Layer 6 of a small transformer language model trained on English Wikipedia (15 layers, counted from 0, width 128).
A neuron's activation on a vector x is SiLU(gate . x + bias) times (in . x + bias), where the dot is the dot product.

Input weights of the MLP neurons that the questions are about. A number n stands for (n - 500) times 0.0024.
n2 gate (bias -0.262): 680,545,287,700,553,387,448,533,595,379,367,456,462,364,176,137,646,688,679,559,539,403,488,588,398,421,830,506,393,620,531,364,300,532,380,424,427,593,475,478,552,339,402,646,393,363,556,738,500,556,623,372,527,435,371,354,445,461,555,586,517,497,358,505,534,822,267,429,670,777,760,531,675,488,290,505,475,478,594,422,594,493,672,424,614,446,405,443,635,376,680,532,514,443,519,412,572,545,368,754,515,490,560,458,404,523,522,499,287,437,580,277,616,435,317,583,426,512,479,564,468,365,495,426,576,630,474,371
n38 gate (bias -0.180): 324,422,526,563,474,429,373,416,445,464,720,513,450,531,673,522,528,495,485,377,497,571,497,455,576,451,387,402,635,560,338,478,429,720,624,488,697,192,524,520,333,301,393,393,607,397,429,458,290,814,462,424,419,749,438,597,579,559,611,577,651,467,504,362,341,460,664,375,498,522,679,505,314,235,332,427,572,616,551,259,481,551,379,338,573,475,563,513,494,253,494,654,372,272,402,471,479,505,544,698,486,358,673,552,476,298,220,478,315,651,404,352,379,634,466,505,371,508,545,557,594,485,392,495,645,417,596,468
n56 gate (bias -0.147): 557,448,555,716,435,504,423,389,699,643,743,516,535,359,413,749,527,463,842,504,532,355,464,704,528,430,569,389,576,189,574,420,261,598,491,587,393,647,478,424,383,395,315,347,432,535,572,545,420,440,568,673,475,441,547,494,582,534,485,543,443,535,446,511,545,530,479,426,343,516,718,568,743,611,253,338,297,490,565,230,262,519,290,744,415,401,364,683,551,434,384,628,408,407,587,458,544,390,622,485,443,617,520,539,504,518,819,492,710,576,677,427,417,557,415,512,492,757,534,593,491,661,783,416,478,251,436,507
n77 gate (bias -0.175): 528,529,519,623,501,428,241,451,460,608,531,336,533,534,611,469,381,769,487,559,527,371,410,671,690,277,751,454,517,196,505,369,502,638,580,521,698,630,570,474,633,545,602,741,550,390,524,577,476,590,601,513,463,534,482,605,643,450,592,553,526,544,442,417,521,519,396,633,432,601,430,634,267,532,227,539,390,335,460,546,508,538,440,467,563,467,371,397,446,457,347,640,458,404,508,365,625,343,400,460,453,508,370,566,430,374,532,477,583,417,616,358,579,518,254,422,492,538,474,638,622,651,464,246,477,377,696,295
n134 gate (bias -0.164): 530,594,772,553,382,474,377,523,336,580,470,462,811,520,581,452,516,566,598,439,361,397,336,299,568,363,565,512,548,694,342,362,564,323,394,282,445,359,327,222,510,341,607,503,749,491,523,610,308,578,470,490,526,366,587,605,587,526,418,449,762,403,266,584,572,522,515,661,319,511,423,566,522,472,246,384,373,590,440,214,238,539,861,439,646,577,426,568,423,505,432,379,664,306,384,421,394,575,518,504,472,319,396,486,692,388,469,432,464,465,495,424,523,290,512,580,539,411,501,463,549,587,545,418,398,626,641,321
n180 gate (bias -0.202): 686,460,417,509,445,436,654,411,622,598,600,284,430,390,433,458,528,459,414,612,384,568,565,515,605,470,574,749,597,680,483,586,431,486,517,703,482,581,438,553,515,655,353,545,581,332,536,438,519,572,478,672,552,546,566,496,529,441,377,620,498,444,509,456,355,423,416,588,514,449,493,422,405,472,512,808,427,471,565,608,554,610,403,582,526,629,249,662,425,686,574,576,599,302,503,288,520,477,469,343,389,341,435,331,566,384,377,404,736,543,604,567,568,549,305,544,489,411,348,557,621,254,702,443,725,349,381,503
n257 gate (bias 0.148): 517,597,578,562,345,367,508,563,416,455,568,528,638,397,367,411,552,432,595,402,349,494,534,448,572,575,298,420,458,725,486,375,311,425,522,441,434,481,452,373,485,760,612,557,442,485,553,533,581,479,485,389,330,490,529,731,367,471,449,536,650,527,380,414,495,475,597,497,507,673,557,531,412,520,476,555,450,557,710,691,564,472,475,453,512,470,573,455,257,566,475,442,441,493,336,488,507,659,437,653,482,433,569,549,581,428,475,412,504,666,461,551,674,366,498,301,479,469,343,539,471,402,577,477,395,306,398,423
n319 gate (bias -0.163): 611,556,545,428,560,501,412,578,201,459,624,642,389,418,566,483,345,533,503,293,568,508,501,477,602,370,202,512,408,494,400,589,398,451,421,371,584,438,368,399,444,559,474,581,425,299,487,340,646,441,337,403,581,659,347,744,590,228,457,473,415,598,461,607,708,504,452,540,528,386,323,731,410,299,544,369,575,404,513,496,240,417,417,598,389,447,856,530,432,445,715,663,447,353,496,523,488,401,495,383,645,455,557,455,365,716,659,372,471,738,519,607,636,394,463,415,539,612,284,389,517,448,320,282,439,480,583,521
n362 gate (bias -0.182): 599,518,386,430,424,517,426,408,675,526,441,607,538,336,450,426,536,580,453,386,362,410,508,432,491,527,450,479,507,603,547,532,483,549,506,718,638,340,591,454,318,618,305,521,451,300,402,454,416,564,482,488,406,421,428,510,512,575,388,359,636,510,366,326,407,312,602,509,331,656,423,651,777,287,375,241,359,442,368,207,476,593,353,453,602,656,519,517,579,647,532,721,559,197,749,686,565,549,431,646,549,517,519,677,513,548,524,519,664,690,287,625,564,544,290,552,535,556,747,630,246,436,678,572,375,677,652,590
n387 gate (bias -0.218): 423,514,544,520,562,759,690,181,417,534,601,549,723,413,579,451,397,541,577,318,235,516,520,434,410,599,668,545,404,426,658,426,478,522,429,565,440,486,589,597,620,316,381,292,381,536,642,503,603,508,673,439,540,642,351,397,563,402,464,690,621,513,337,712,658,471,493,515,326,575,405,539,593,310,426,575,494,506,648,497,220,398,439,673,530,424,432,574,394,467,544,513,343,478,279,466,580,471,355,608,267,490,375,483,293,384,375,317,485,536,579,357,449,534,508,785,472,547,367,592,493,710,603,641,429,373,721,318
n390 gate (bias -0.078): 434,655,490,575,126,536,391,297,370,205,477,710,533,426,555,334,448,583,608,424,646,563,484,517,695,664,452,447,398,564,375,610,439,431,306,499,513,477,405,417,473,457,238,644,529,275,706,485,587,449,353,438,356,419,585,356,405,483,394,389,664,432,611,568,514,591,560,583,457,434,516,298,340,468,393,581,547,545,485,392,526,629,504,702,462,320,597,637,451,332,460,532,192,762,588,533,675,607,716,661,561,386,409,442,479,375,279,389,379,622,720,561,564,853,444,240,486,542,434,523,373,517,511,312,553,295,395,378
n392 gate (bias -0.168): 514,457,532,492,522,545,358,509,563,248,513,443,408,584,302,590,549,609,466,493,511,485,503,541,571,656,674,349,539,496,417,679,419,537,713,531,307,477,481,426,404,570,477,367,337,434,371,595,489,689,380,536,521,491,544,561,488,321,611,458,557,376,633,476,310,548,325,584,808,542,655,345,438,526,488,470,541,568,562,320,754,430,404,228,502,431,367,496,542,375,765,624,393,464,522,381,598,400,756,411,470,402,469,319,399,537,284,511,389,588,544,313,457,425,382,634,559,534,502,495,513,466,549,441,642,437,434,559
n441 gate (bias -0.205): 427,537,534,327,459,710,550,532,431,354,575,514,715,505,494,491,480,558,731,386,587,230,540,571,275,438,553,385,666,452,356,523,634,447,738,338,503,605,360,409,383,343,369,389,421,356,510,858,359,376,345,646,580,337,556,521,542,422,594,622,494,558,517,310,537,308,451,525,674,440,468,481,404,581,309,630,459,510,671,443,400,460,375,419,358,449,364,622,646,619,544,334,279,483,518,537,473,290,415,449,288,344,561,360,472,608,498,574,437,673,531,267,398,478,412,620,615,644,487,534,517,261,398,551,574,225,410,627
n498 gate (bias -0.132): 327,637,422,502,339,673,659,518,503,358,455,477,335,491,454,523,434,411,767,496,716,439,293,498,576,658,644,617,537,592,490,537,506,583,617,645,384,369,319,606,434,505,413,517,537,366,547,342,589,377,572,741,274,713,430,572,292,445,446,494,570,554,406,568,470,458,483,601,335,453,596,526,627,686,660,715,493,431,437,494,389,437,351,559,651,403,266,648,525,297,577,529,426,665,592,482,470,390,438,511,584,457,539,515,699,532,420,671,421,689,439,601,381,458,550,632,416,324,448,457,409,362,544,277,419,310,694,602
n503 gate (bias -0.189): 194,446,502,549,230,231,531,578,461,355,600,389,511,386,566,712,536,360,473,349,506,565,449,648,525,464,598,447,596,570,478,490,233,664,434,559,624,486,585,406,528,561,171,725,499,419,528,571,378,552,728,341,691,439,557,336,541,445,694,465,665,544,420,486,223,663,391,651,587,525,460,256,653,460,540,561,266,417,701,651,181,559,583,516,581,581,552,486,429,589,482,527,362,497,387,923,526,566,572,645,644,415,747,529,450,225,534,304,370,524,484,228,685,588,544,464,402,514,486,383,521,426,518,627,550,393,368,428
n2 in (bias 0.063): 615,671,333,395,470,483,767,660,495,809,327,484,481,487,577,582,335,544,426,442,442,839,772,529,443,452,425,604,532,710,539,627,549,531,489,398,530,568,637,561,622,654,384,497,428,423,549,505,510,555,537,500,427,501,816,587,643,397,649,334,434,686,610,483,387,573,359,479,514,418,436,510,616,290,590,569,118,420,368,527,499,513,521,488,498,538,570,399,303,448,551,510,705,491,672,358,484,611,620,520,359,559,671,587,348,279,579,372,817,553,576,308,529,377,452,373,632,416,452,457,725,457,494,568,375,494,640,285
n38 in (bias 0.066): 577,371,528,541,468,629,535,552,397,266,461,563,522,493,365,617,568,396,351,501,666,345,432,521,215,570,395,518,450,450,572,343,609,429,389,396,627,585,355,502,616,337,475,609,452,641,598,543,422,434,509,510,393,558,558,577,657,666,443,689,361,465,442,673,410,432,341,582,407,415,542,367,559,391,393,624,631,510,479,445,560,676,469,440,430,644,477,597,577,532,590,535,443,670,330,463,490,432,383,648,649,594,512,637,337,441,910,751,319,565,375,620,372,399,481,451,495,279,396,334,157,401,408,465,593,583,494,628
n56 in (bias 0.039): 442,436,538,523,463,525,444,379,404,440,545,634,542,465,436,529,446,487,667,543,574,380,194,654,590,393,565,553,310,272,464,604,488,522,480,523,362,683,510,444,407,440,284,397,751,699,487,616,499,705,445,624,316,585,643,642,519,397,530,642,525,400,582,577,744,509,690,439,585,261,677,542,514,393,333,446,556,790,510,437,352,652,444,603,572,444,655,554,660,607,537,562,455,543,803,413,591,610,484,375,653,782,477,463,349,375,592,497,324,561,559,539,520,474,522,467,478,513,677,518,495,451,653,604,558,676,379,356
n77 in (bias -0.003): 581,549,526,497,492,287,337,395,639,402,269,296,204,533,315,515,389,486,475,728,500,502,588,463,621,406,376,581,548,511,518,565,555,569,666,586,543,599,600,561,547,507,503,480,481,389,362,470,537,397,522,441,511,412,601,441,658,474,444,495,521,333,548,422,542,323,379,389,439,627,546,370,569,505,457,749,525,231,194,475,416,655,786,602,557,434,754,402,425,566,613,450,555,523,408,621,633,443,576,595,365,473,575,521,422,393,450,607,526,528,548,470,530,382,413,451,351,538,662,318,617,496,506,456,399,739,420,438
n134 in (bias -0.084): 417,574,741,470,375,354,454,751,310,480,455,537,418,515,721,338,782,528,441,690,471,611,528,421,611,467,546,551,462,527,478,288,590,486,564,450,613,482,720,267,503,332,693,479,460,503,584,288,425,391,304,483,585,249,618,462,590,424,340,207,603,504,560,817,403,752,442,430,526,687,504,734,543,508,467,409,432,542,486,402,660,494,521,300,393,655,546,517,572,733,546,560,586,566,493,609,631,445,476,596,426,621,458,593,636,441,380,593,671,451,594,430,365,554,287,467,485,414,659,581,668,656,623,418,486,313,214,769
n180 in (bias 0.013): 686,496,531,553,558,614,565,309,644,754,370,437,371,440,483,418,537,617,565,417,608,582,515,477,312,389,532,453,441,543,432,633,471,369,416,477,400,495,646,396,446,466,557,538,579,558,563,611,860,514,561,397,582,557,505,459,594,341,362,512,381,396,594,362,489,505,508,469,459,349,673,507,664,515,548,380,440,804,564,526,442,651,499,453,465,404,449,594,682,389,557,530,583,386,511,741,566,471,366,564,681,545,418,371,518,465,387,473,566,533,508,568,625,505,559,551,589,560,612,457,452,555,654,353,569,489,466,555
n257 in (bias -0.040): 463,649,642,671,473,415,503,317,537,329,378,600,508,454,524,382,426,537,505,437,494,445,301,715,420,513,470,444,589,580,494,385,398,593,527,515,391,498,303,652,611,479,430,594,511,575,521,376,543,408,581,539,467,446,279,519,501,484,600,460,559,473,673,406,462,435,599,431,466,628,606,499,506,516,647,493,445,601,475,634,398,477,795,417,486,399,537,649,775,609,256,552,442,493,511,389,421,607,490,490,522,449,472,328,438,390,676,292,618,464,523,464,597,422,383,513,324,473,325,484,497,694,453,538,419,404,527,452
n319 in (bias 0.072): 402,620,636,415,415,420,502,629,729,599,401,418,430,579,473,721,497,549,539,607,567,436,410,378,397,395,478,668,499,532,664,294,718,481,462,323,371,233,404,96,544,413,425,290,569,728,495,468,479,498,581,368,572,497,481,435,502,394,303,382,440,513,579,731,542,582,585,292,437,381,350,544,408,804,549,419,435,368,571,546,653,338,744,611,583,401,541,395,464,632,370,574,503,397,331,530,314,354,524,459,223,321,544,430,567,456,639,562,567,687,445,529,330,608,395,489,439,482,370,430,402,504,447,445,539,430,892,463
n362 in (bias -0.059): 510,458,384,535,606,422,585,535,623,620,480,520,445,517,309,477,384,437,592,659,535,495,544,419,480,455,545,541,552,525,410,566,474,615,567,591,362,491,329,409,404,646,437,437,493,256,310,573,505,543,371,500,741,611,459,384,690,770,632,739,555,389,460,487,462,325,532,406,428,611,733,542,586,253,375,457,318,419,558,230,609,481,511,320,594,575,468,574,668,411,584,402,353,304,625,811,470,376,188,574,593,559,448,507,504,359,630,400,353,487,472,548,511,625,466,542,620,644,437,374,565,411,353,798,462,658,387,606
n387 in (bias -0.047): 460,494,513,501,503,499,729,756,473,544,328,421,515,400,602,478,561,620,470,538,599,539,655,662,455,515,660,379,492,461,506,615,505,664,504,504,678,447,423,492,538,633,596,202,412,650,633,445,269,526,463,477,319,503,468,425,510,384,786,445,476,487,188,708,463,579,568,550,349,598,671,469,673,513,515,563,446,549,591,284,418,552,384,747,617,525,501,309,403,290,558,701,595,408,259,483,549,458,454,628,332,655,415,459,484,363,496,590,556,272,675,640,410,287,535,975,444,434,487,644,334,468,447,483,545,519,425,449
n390 in (bias -0.099): 494,574,456,655,227,591,400,337,540,542,425,498,542,551,329,481,422,429,409,600,477,508,450,396,600,616,419,522,475,459,453,323,543,404,418,623,539,335,364,530,505,432,381,594,380,209,363,323,479,403,507,762,506,659,577,378,593,498,668,466,355,497,378,535,516,597,494,651,561,689,494,266,535,544,353,575,490,534,497,679,496,279,538,569,527,324,678,530,585,495,537,491,328,362,698,673,665,490,416,659,658,508,383,396,396,550,504,516,498,397,718,403,437,635,380,747,629,319,636,441,516,455,770,701,577,363,487,479
n392 in (bias -0.104): 413,501,432,635,412,323,443,510,661,574,344,555,710,549,703,582,319,452,454,557,518,464,628,511,746,647,733,376,507,416,414,610,491,558,472,533,351,419,459,477,491,315,437,499,424,448,434,578,518,715,535,600,539,525,363,559,300,445,595,625,445,554,479,300,427,396,223,729,552,417,783,438,437,628,538,452,369,576,430,548,694,539,577,457,796,498,412,481,616,397,589,307,455,486,497,439,446,551,415,390,552,598,419,670,524,550,576,622,660,672,427,392,736,537,334,668,607,460,523,629,466,752,592,439,501,436,638,583
n441 in (bias 0.064): 597,515,360,406,408,469,596,587,739,402,636,384,620,428,284,492,290,486,354,592,610,557,473,537,387,445,622,723,515,470,499,577,559,256,587,442,575,428,646,681,673,379,432,506,512,521,410,604,384,498,413,579,450,657,393,284,571,671,556,623,502,321,467,675,469,441,729,697,387,491,295,555,417,480,299,587,462,795,618,599,426,564,607,335,340,523,449,534,547,383,340,528,720,647,419,756,259,503,345,521,393,517,487,553,629,456,426,480,533,433,504,298,424,401,590,537,433,484,743,313,696,327,441,638,432,449,609,490
n498 in (bias -0.065): 535,518,629,330,475,518,248,205,542,579,590,582,453,243,403,650,496,332,498,301,496,540,290,540,340,655,468,306,601,605,468,488,629,428,375,517,546,170,336,618,553,625,535,494,566,478,499,598,636,275,352,785,388,725,463,385,295,448,474,357,496,517,309,721,312,720,644,684,495,409,502,442,536,432,461,602,398,708,423,497,215,515,460,650,563,528,582,560,399,435,363,568,476,549,402,707,629,508,442,544,526,307,319,560,655,642,501,471,460,500,616,542,458,476,626,530,480,235,448,397,437,382,408,547,362,475,444,581
n503 in (bias 0.014): 380,696,355,457,460,492,417,641,339,642,629,443,671,594,514,534,678,447,455,534,412,581,526,552,259,510,307,362,364,441,176,456,689,573,622,479,421,613,548,301,392,548,441,588,450,545,574,703,417,511,720,452,529,345,669,667,589,500,662,467,511,829,501,537,505,440,555,651,430,437,624,476,517,376,394,369,632,246,485,648,445,355,484,607,313,566,608,583,660,631,382,347,571,387,372,561,327,587,551,590,563,540,628,541,605,403,705,562,475,546,460,354,597,387,642,564,266,294,519,399,388,480,362,716,473,388,513,424

Each question shows a token from some text and the vector x that enters the MLP there. A number n stands for (n - 500) times 0.0036.

"S": 353,505,395,645,581,603,508,564,429,440,357,461,566,486,424,645,234,486,264,551,514,462,655,629,462,527,390,536,445,720,546,365,479,539,544,515,587,453,388,467,483,473,648,529,568,570,490,478,415,668,484,450,346,572,450,409,646,569,463,524,592,514,500,510,473,564,423,584,584,432,404,585,507,566,441,508,629,538,464,510,524,366,560,460,521,507,532,461,640,425,443,364,576,643,644,398,511,548,371,558,439,535,503,481,511,431,402,458,504,493,427,471,490,432,430,439,608,557,528,401,411,465,625,514,411,578,499,591
The neuron with the highest activation: n180

"br": 480,579,397,328,582,545,601,565,461,646,520,465,489,441,450,592,330,426,310,675,404,430,711,590,645,577,416,547,436,627,596,538,511,302,419,448,527,442,535,448,459,457,585,416,437,735,375,668,562,625,459,454,383,531,665,550,622,458,501,573,420,283,575,425,656,495,589,669,471,489,593,498,576,342,643,519,545,579,508,443,703,479,472,404,401,579,528,601,611,452,521,248,643,454,663,355,610,478,428,470,534,501,451,407,581,348,546,413,439,543,347,470,580,566,470,533,442,601,466,489,559,467,553,484,611,657,492,727
The most active neuron and its activation: n180, at about 1.2

"ages": 460,444,577,471,379,589,475,418,436,537,531,395,386,564,362,449,308,384,534,593,501,541,433,513,691,503,738,293,445,592,517,384,675,797,521,356,555,604,426,478,620,487,695,658,488,475,451,456,583,521,395,532,380,440,466,435,578,385,486,496,279,340,546,438,525,430,405,468,556,470,188,494,570,214,436,436,323,309,548,608,515,535,611,553,575,570,361,656,450,553,468,567,594,593,433,511,607,459,457,491,424,407,377,483,525,534,544,457,541,340,504,569,580,516,583,465,546,588,464,479,465,586,477,480,415,565,572,602
The neuron with the highest activation: n77

"osed": 508,453,588,664,672,626,643,286,429,565,339,517,465,539,378,445,422,417,493,529,521,547,500,510,618,563,423,458,497,441,534,527,551,521,570,559,410,502,693,527,380,650,732,462,583,520,523,419,394,583,544,660,377,371,456,633,581,310,458,746,302,346,591,410,473,620,485,479,544,422,211,590,540,434,591,407,443,426,594,513,338,435,520,538,507,550,443,645,623,438,536,594,435,306,476,556,614,573,490,534,507,472,419,544,541,482,454,520,386,619,582,478,617,613,613,444,664,510,333,402,564,604,475,540,530,443,370,501
The neuron with the highest activation: n180

" of": 515,526,548,557,424,656,686,450,527,453,466,540,494,555,516,482,453,492,589,485,521,535,554,501,548,639,548,449,475,420,466,501,498,558,520,501,383,382,553,459,426,509,516,543,498,448,587,482,441,490,618,435,310,533,485,601,499,635,585,501,557,358,578,418,498,567,448,511,503,470,384,533,475,484,474,520,505,408,479,463,546,445,480,481,561,501,505,562,500,523,440,518,487,586,546,537,492,500,561,548,560,398,464,515,502,516,473,580,461,535,432,552,608,490,550,468,585,506,543,422,601,532,536,502,482,328,465,458
The neuron with the highest activation: n390

" the": 554,449,466,466,556,567,533,446,541,386,460,470,529,449,437,516,499,598,460,482,521,511,590,428,521,602,452,614,460,521,618,465,432,452,446,430,471,609,644,449,571,454,580,493,500,452,532,381,571,408,594,486,318,539,492,495,539,426,532,526,480,421,426,443,585,476,559,569,590,471,441,490,609,509,570,413,467,475,536,428,536,553,431,473,442,436,407,505,481,637,628,471,522,514,565,530,466,462,568,515,481,354,531,486,489,576,507,609,456,526,448,494,497,328,460,386,587,522,634,508,475,426,485,455,425,449,586,454
The neuron with the highest activation: n503

"ub": 326,445,495,565,580,520,561,489,601,791,506,379,371,457,638,129,537,484,390,732,625,469,579,593,606,508,534,442,477,420,497,492,602,502,339,380,479,400,493,433,454,474,616,532,447,720,525,677,437,622,265,582,397,379,670,414,590,403,429,604,349,216,409,492,496,430,674,441,600,416,386,697,569,417,430,424,507,497,470,498,539,377,454,423,410,536,445,484,465,552,488,443,482,436,399,411,403,550,515,451,583,645,410,483,541,443,438,608,614,590,484,363,496,391,663,560,584,712,521,545,437,527,554,546,421,622,514,479
The most active neuron and its activation: n134, at about 1.1

" Yam": 537,560,448,585,707,501,443,489,454,621,396,612,553,397,430,555,390,422,336,495,352,469,599,537,386,502,497,532,560,466,533,509,475,433,417,561,547,604,388,500,583,624,611,670,470,562,457,417,604,565,507,573,345,450,460,401,573,561,540,505,684,536,414,496,334,549,495,472,437,424,497,424,577,447,492,392,522,502,552,586,622,356,419,633,521,508,528,455,722,472,555,100,516,465,402,543,555,562,573,469,364,403,448,456,484,441,452,511,566,505,478,645,427,495,425,531,668,472,599,612,594,579,410,404,468,415,439,491
Which three neurons fire most, strongest first? n56, n319, n441

" exchange": 437,467,552,554,540,685,466,494,532,669,481,468,404,574,428,404,437,628,542,474,554,492,517,430,470,524,520,410,374,502,533,510,513,574,441,460,563,476,432,473,610,533,613,472,535,494,478,496,432,569,604,708,349,411,475,405,581,433,506,509,267,341,443,518,414,512,459,392,624,407,467,542,431,475,722,547,419,470,423,381,665,300,469,474,449,501,420,746,621,419,521,330,603,652,492,466,511,627,613,515,570,501,485,581,580,402,458,431,516,461,520,704,541,469,506,534,468,507,582,628,352,530,364,672,485,480,608,538
The neuron with the highest activation: n77

" Est": 423,656,405,532,608,424,493,348,557,511,455,561,592,531,460,541,367,332,280,439,415,566,491,493,381,431,458,520,537,632,441,515,471,516,434,563,441,523,605,435,381,564,584,423,616,578,311,461,532,433,526,564,347,388,539,495,397,541,507,413,430,585,555,412,452,503,503,494,767,473,476,610,478,524,362,533,597,548,551,452,595,454,456,402,429,458,367,554,714,439,416,281,485,542,600,513,597,472,545,448,561,630,556,430,534,553,565,575,575,592,612,665,647,604,498,507,513,447,551,502,487,531,466,539,521,395,599,552
The most active neuron and its activation: n387, at about 0.54

" in": 366,390,546,503,504,461,401,458,530,527,507,541,533,480,445,484,418,562,554,448,565,534,442,514,453,581,446,522,421,379,513,546,397,508,474,528,490,493,522,418,448,576,553,565,487,484,415,532,484,534,468,533,314,515,580,499,383,476,637,493,539,466,454,377,521,451,568,480,547,451,406,507,515,481,493,565,464,465,578,543,600,430,423,451,472,412,591,471,625,524,466,570,562,582,631,530,463,482,488,474,447,429,524,516,504,469,530,552,407,566,552,440,507,407,628,443,548,672,455,369,491,460,588,420,530,507,509,468
The neuron with the highest activation: n134

" summer": 487,557,452,559,547,632,361,495,531,535,306,476,540,462,369,383,486,396,569,494,436,611,419,454,607,477,506,431,512,385,501,664,527,538,591,474,517,479,356,408,327,544,561,515,434,481,382,505,546,374,603,540,349,419,439,496,451,318,507,351,429,430,533,503,434,366,535,525,540,545,279,448,422,382,558,461,465,378,592,467,538,450,476,401,515,470,309,586,647,504,518,452,621,710,503,475,535,554,415,452,418,413,544,502,704,455,497,457,561,604,565,528,470,375,576,450,610,578,408,569,442,437,461,500,371,584,454,447
The most active neuron and its activation: n498, at about 0.59

"ão": 571,587,492,481,575,481,541,434,361,491,525,421,472,344,499,598,520,377,194,455,487,546,527,380,530,402,365,419,773,637,546,577,530,420,375,427,551,426,472,613,409,483,601,576,470,559,612,547,588,533,536,514,351,464,559,469,521,439,353,515,537,383,561,503,546,531,504,559,609,348,408,551,520,446,596,534,355,441,388,598,451,485,393,533,427,540,372,493,534,468,547,335,593,667,476,506,470,570,497,477,442,640,451,619,557,358,483,442,639,491,531,496,539,383,529,524,500,647,510,555,563,464,437,492,492,411,315,596
The neuron with the highest activation: n180

" history": 537,486,465,566,644,451,540,484,658,596,152,482,457,447,421,388,521,505,519,445,424,506,496,491,696,515,488,417,573,495,516,489,567,487,545,532,501,421,444,504,522,642,581,574,525,554,593,441,512,483,567,618,336,442,539,565,437,539,500,481,321,469,555,557,437,513,626,455,450,526,475,373,486,418,468,585,468,408,508,439,459,545,479,442,469,464,389,489,632,452,558,446,457,640,589,428,549,463,454,651,449,363,497,642,620,332,632,488,418,556,608,620,502,436,514,486,509,503,485,557,401,489,377,529,540,552,693,502
The neuron with the highest activation: n498

"\n\n": 615,431,483,551,493,492,526,466,538,490,602,559,514,555,508,541,438,549,776,556,405,499,531,488,509,490,488,476,508,511,503,571,548,544,525,533,510,503,571,454,497,538,425,543,580,333,506,542,441,414,485,430,304,612,456,528,513,456,468,437,676,484,541,558,403,490,460,491,561,487,474,501,554,498,409,518,487,498,487,541,596,433,421,518,531,516,527,311,468,539,455,533,503,503,551,575,478,507,485,486,585,362,539,540,478,497,511,520,400,563,404,451,469,549,494,516,549,525,506,542,606,530,547,598,570,568,508,448
The neuron with the highest activation: n362

"inger": 470,647,453,461,414,504,541,517,448,538,341,478,525,541,329,488,414,441,385,582,453,530,637,512,647,519,322,424,516,519,524,576,533,494,440,384,526,460,572,577,466,448,609,517,390,635,513,539,470,742,406,513,367,330,579,477,431,458,407,590,423,421,470,483,551,578,700,607,535,460,451,526,651,449,453,479,257,422,487,383,421,247,533,589,469,552,472,500,430,447,454,350,516,499,545,621,472,483,436,423,623,654,415,499,499,351,420,363,667,520,407,612,371,466,515,463,374,718,352,585,384,565,294,423,408,552,529,576
The most active neuron and its activation: n362, at about 0.41

" 2004": 457,499,429,487,647,551,437,400,514,546,332,528,476,469,484,494,529,384,370,367,624,544,532,429,656,442,465,516,406,575,660,580,595,576,592,504,539,617,561,457,292,525,435,437,573,582,335,493,508,456,538,382,354,464,515,599,574,453,510,358,412,493,392,542,556,524,592,431,445,486,442,389,395,526,474,447,528,534,675,399,512,640,648,482,385,605,388,426,608,602,499,383,675,699,499,508,412,593,420,526,542,304,417,501,585,382,509,358,613,584,473,526,499,372,497,427,594,538,413,613,461,494,407,572,516,517,400,475
Which three neurons fire most, strongest first? n390, n392, n498

"aya": 481,665,448,618,627,488,564,449,552,557,529,365,495,443,442,418,451,422,155,473,541,282,645,432,575,390,321,419,578,468,597,501,608,601,521,420,579,454,638,637,578,580,567,524,441,762,467,490,533,611,533,377,371,502,541,290,480,484,405,524,622,518,448,601,351,597,412,455,543,398,369,496,532,528,589,523,468,469,525,477,477,489,429,568,321,512,490,504,596,460,599,538,548,600,583,482,443,432,578,509,385,405,547,501,547,531,458,508,683,541,433,474,468,330,527,545,474,683,404,567,500,592,296,335,514,478,285,519
The most active neuron and its activation: n390, at about 0.8

" this": 440,356,478,459,369,595,489,527,386,407,327,453,523,384,532,409,491,531,443,516,249,562,624,445,520,479,593,593,421,411,589,550,592,485,428,561,501,555,668,377,584,581,592,400,497,528,560,337,481,507,559,491,337,415,504,574,538,523,525,394,434,297,515,531,641,497,596,451,488,458,556,513,496,577,488,347,568,385,637,465,526,524,492,506,369,431,374,580,448,566,487,386,473,534,471,516,546,540,532,661,496,377,607,579,503,456,477,495,451,447,558,656,505,359,508,497,565,537,454,594,461,560,534,579,468,500,577,465
The neuron with the highest activation: n387

" play": 536,360,557,464,717,486,433,544,582,662,542,531,508,456,439,546,403,499,604,460,486,448,560,367,421,432,415,292,460,644,415,605,568,570,458,486,448,571,555,482,457,507,589,426,396,538,488,491,501,476,524,534,353,419,641,454,474,486,551,493,263,369,553,459,506,454,630,405,497,664,283,469,435,453,511,534,369,342,472,569,417,544,530,494,519,532,471,479,490,421,388,463,672,836,460,411,433,598,511,485,537,462,459,440,486,406,622,581,422,376,514,609,549,480,598,511,543,446,444,584,258,550,466,567,528,527,558,540
The neuron with the highest activation: n390

" assigned": 430,504,505,635,612,466,428,493,517,528,441,523,445,433,543,598,388,374,585,478,483,585,445,436,546,635,446,377,450,451,563,487,531,521,451,426,408,569,589,389,519,553,514,448,504,386,453,445,448,555,433,521,336,417,575,729,508,485,497,536,385,253,461,469,419,681,534,484,454,368,414,639,592,429,572,470,475,476,448,489,570,434,643,506,412,389,453,495,452,436,479,447,477,613,445,525,544,554,604,454,512,399,582,519,543,516,573,387,495,430,591,591,554,527,497,446,480,475,427,392,514,567,477,642,491,403,598,682
The neuron with the highest activation: n319

"s": 384,470,591,488,564,450,413,372,531,569,477,440,521,422,516,398,406,280,467,539,442,410,649,472,614,522,455,542,416,614,555,430,534,609,456,586,497,475,403,575,501,450,557,558,517,525,645,279,521,686,464,446,338,386,631,578,645,465,497,507,426,409,525,514,423,461,440,409,497,425,450,455,384,439,365,516,456,407,572,601,456,603,550,487,483,589,521,505,395,505,436,682,487,447,556,454,514,540,442,507,448,514,361,620,646,427,542,479,488,458,474,381,629,435,516,493,359,503,535,447,521,455,340,526,531,530,481,522
The neuron with the highest activation: n77

"C": 297,550,453,494,525,589,535,561,563,501,429,449,520,527,400,543,375,485,434,594,354,508,588,567,412,571,419,496,485,680,604,442,395,554,515,440,552,383,433,450,422,516,601,463,638,559,410,525,384,641,464,421,334,668,597,438,500,625,459,486,605,474,546,513,485,443,490,571,596,387,392,565,424,528,423,487,637,558,524,507,568,472,513,418,479,500,508,508,713,402,495,331,519,582,599,346,435,520,564,478,413,399,560,488,491,424,474,441,454,559,524,565,415,508,475,440,439,477,539,440,398,459,656,522,461,544,476,528
Which two neurons fire most, strongest first? n38, n387

" cat": 354,435,571,443,636,515,422,376,634,477,343,359,428,565,506,403,390,355,475,654,388,537,615,508,395,499,342,541,444,449,362,559,470,445,552,586,537,517,526,420,467,500,592,490,520,714,440,472,515,539,557,611,359,359,547,438,573,576,507,427,256,513,562,417,453,483,589,467,408,551,416,502,557,431,553,576,500,547,498,435,453,419,450,564,552,451,443,461,656,471,431,320,538,651,657,490,504,436,607,597,410,512,553,455,648,600,536,469,455,475,384,725,445,509,622,629,416,428,444,596,459,516,402,490,519,496,525,587
The neuron with the highest activation: n392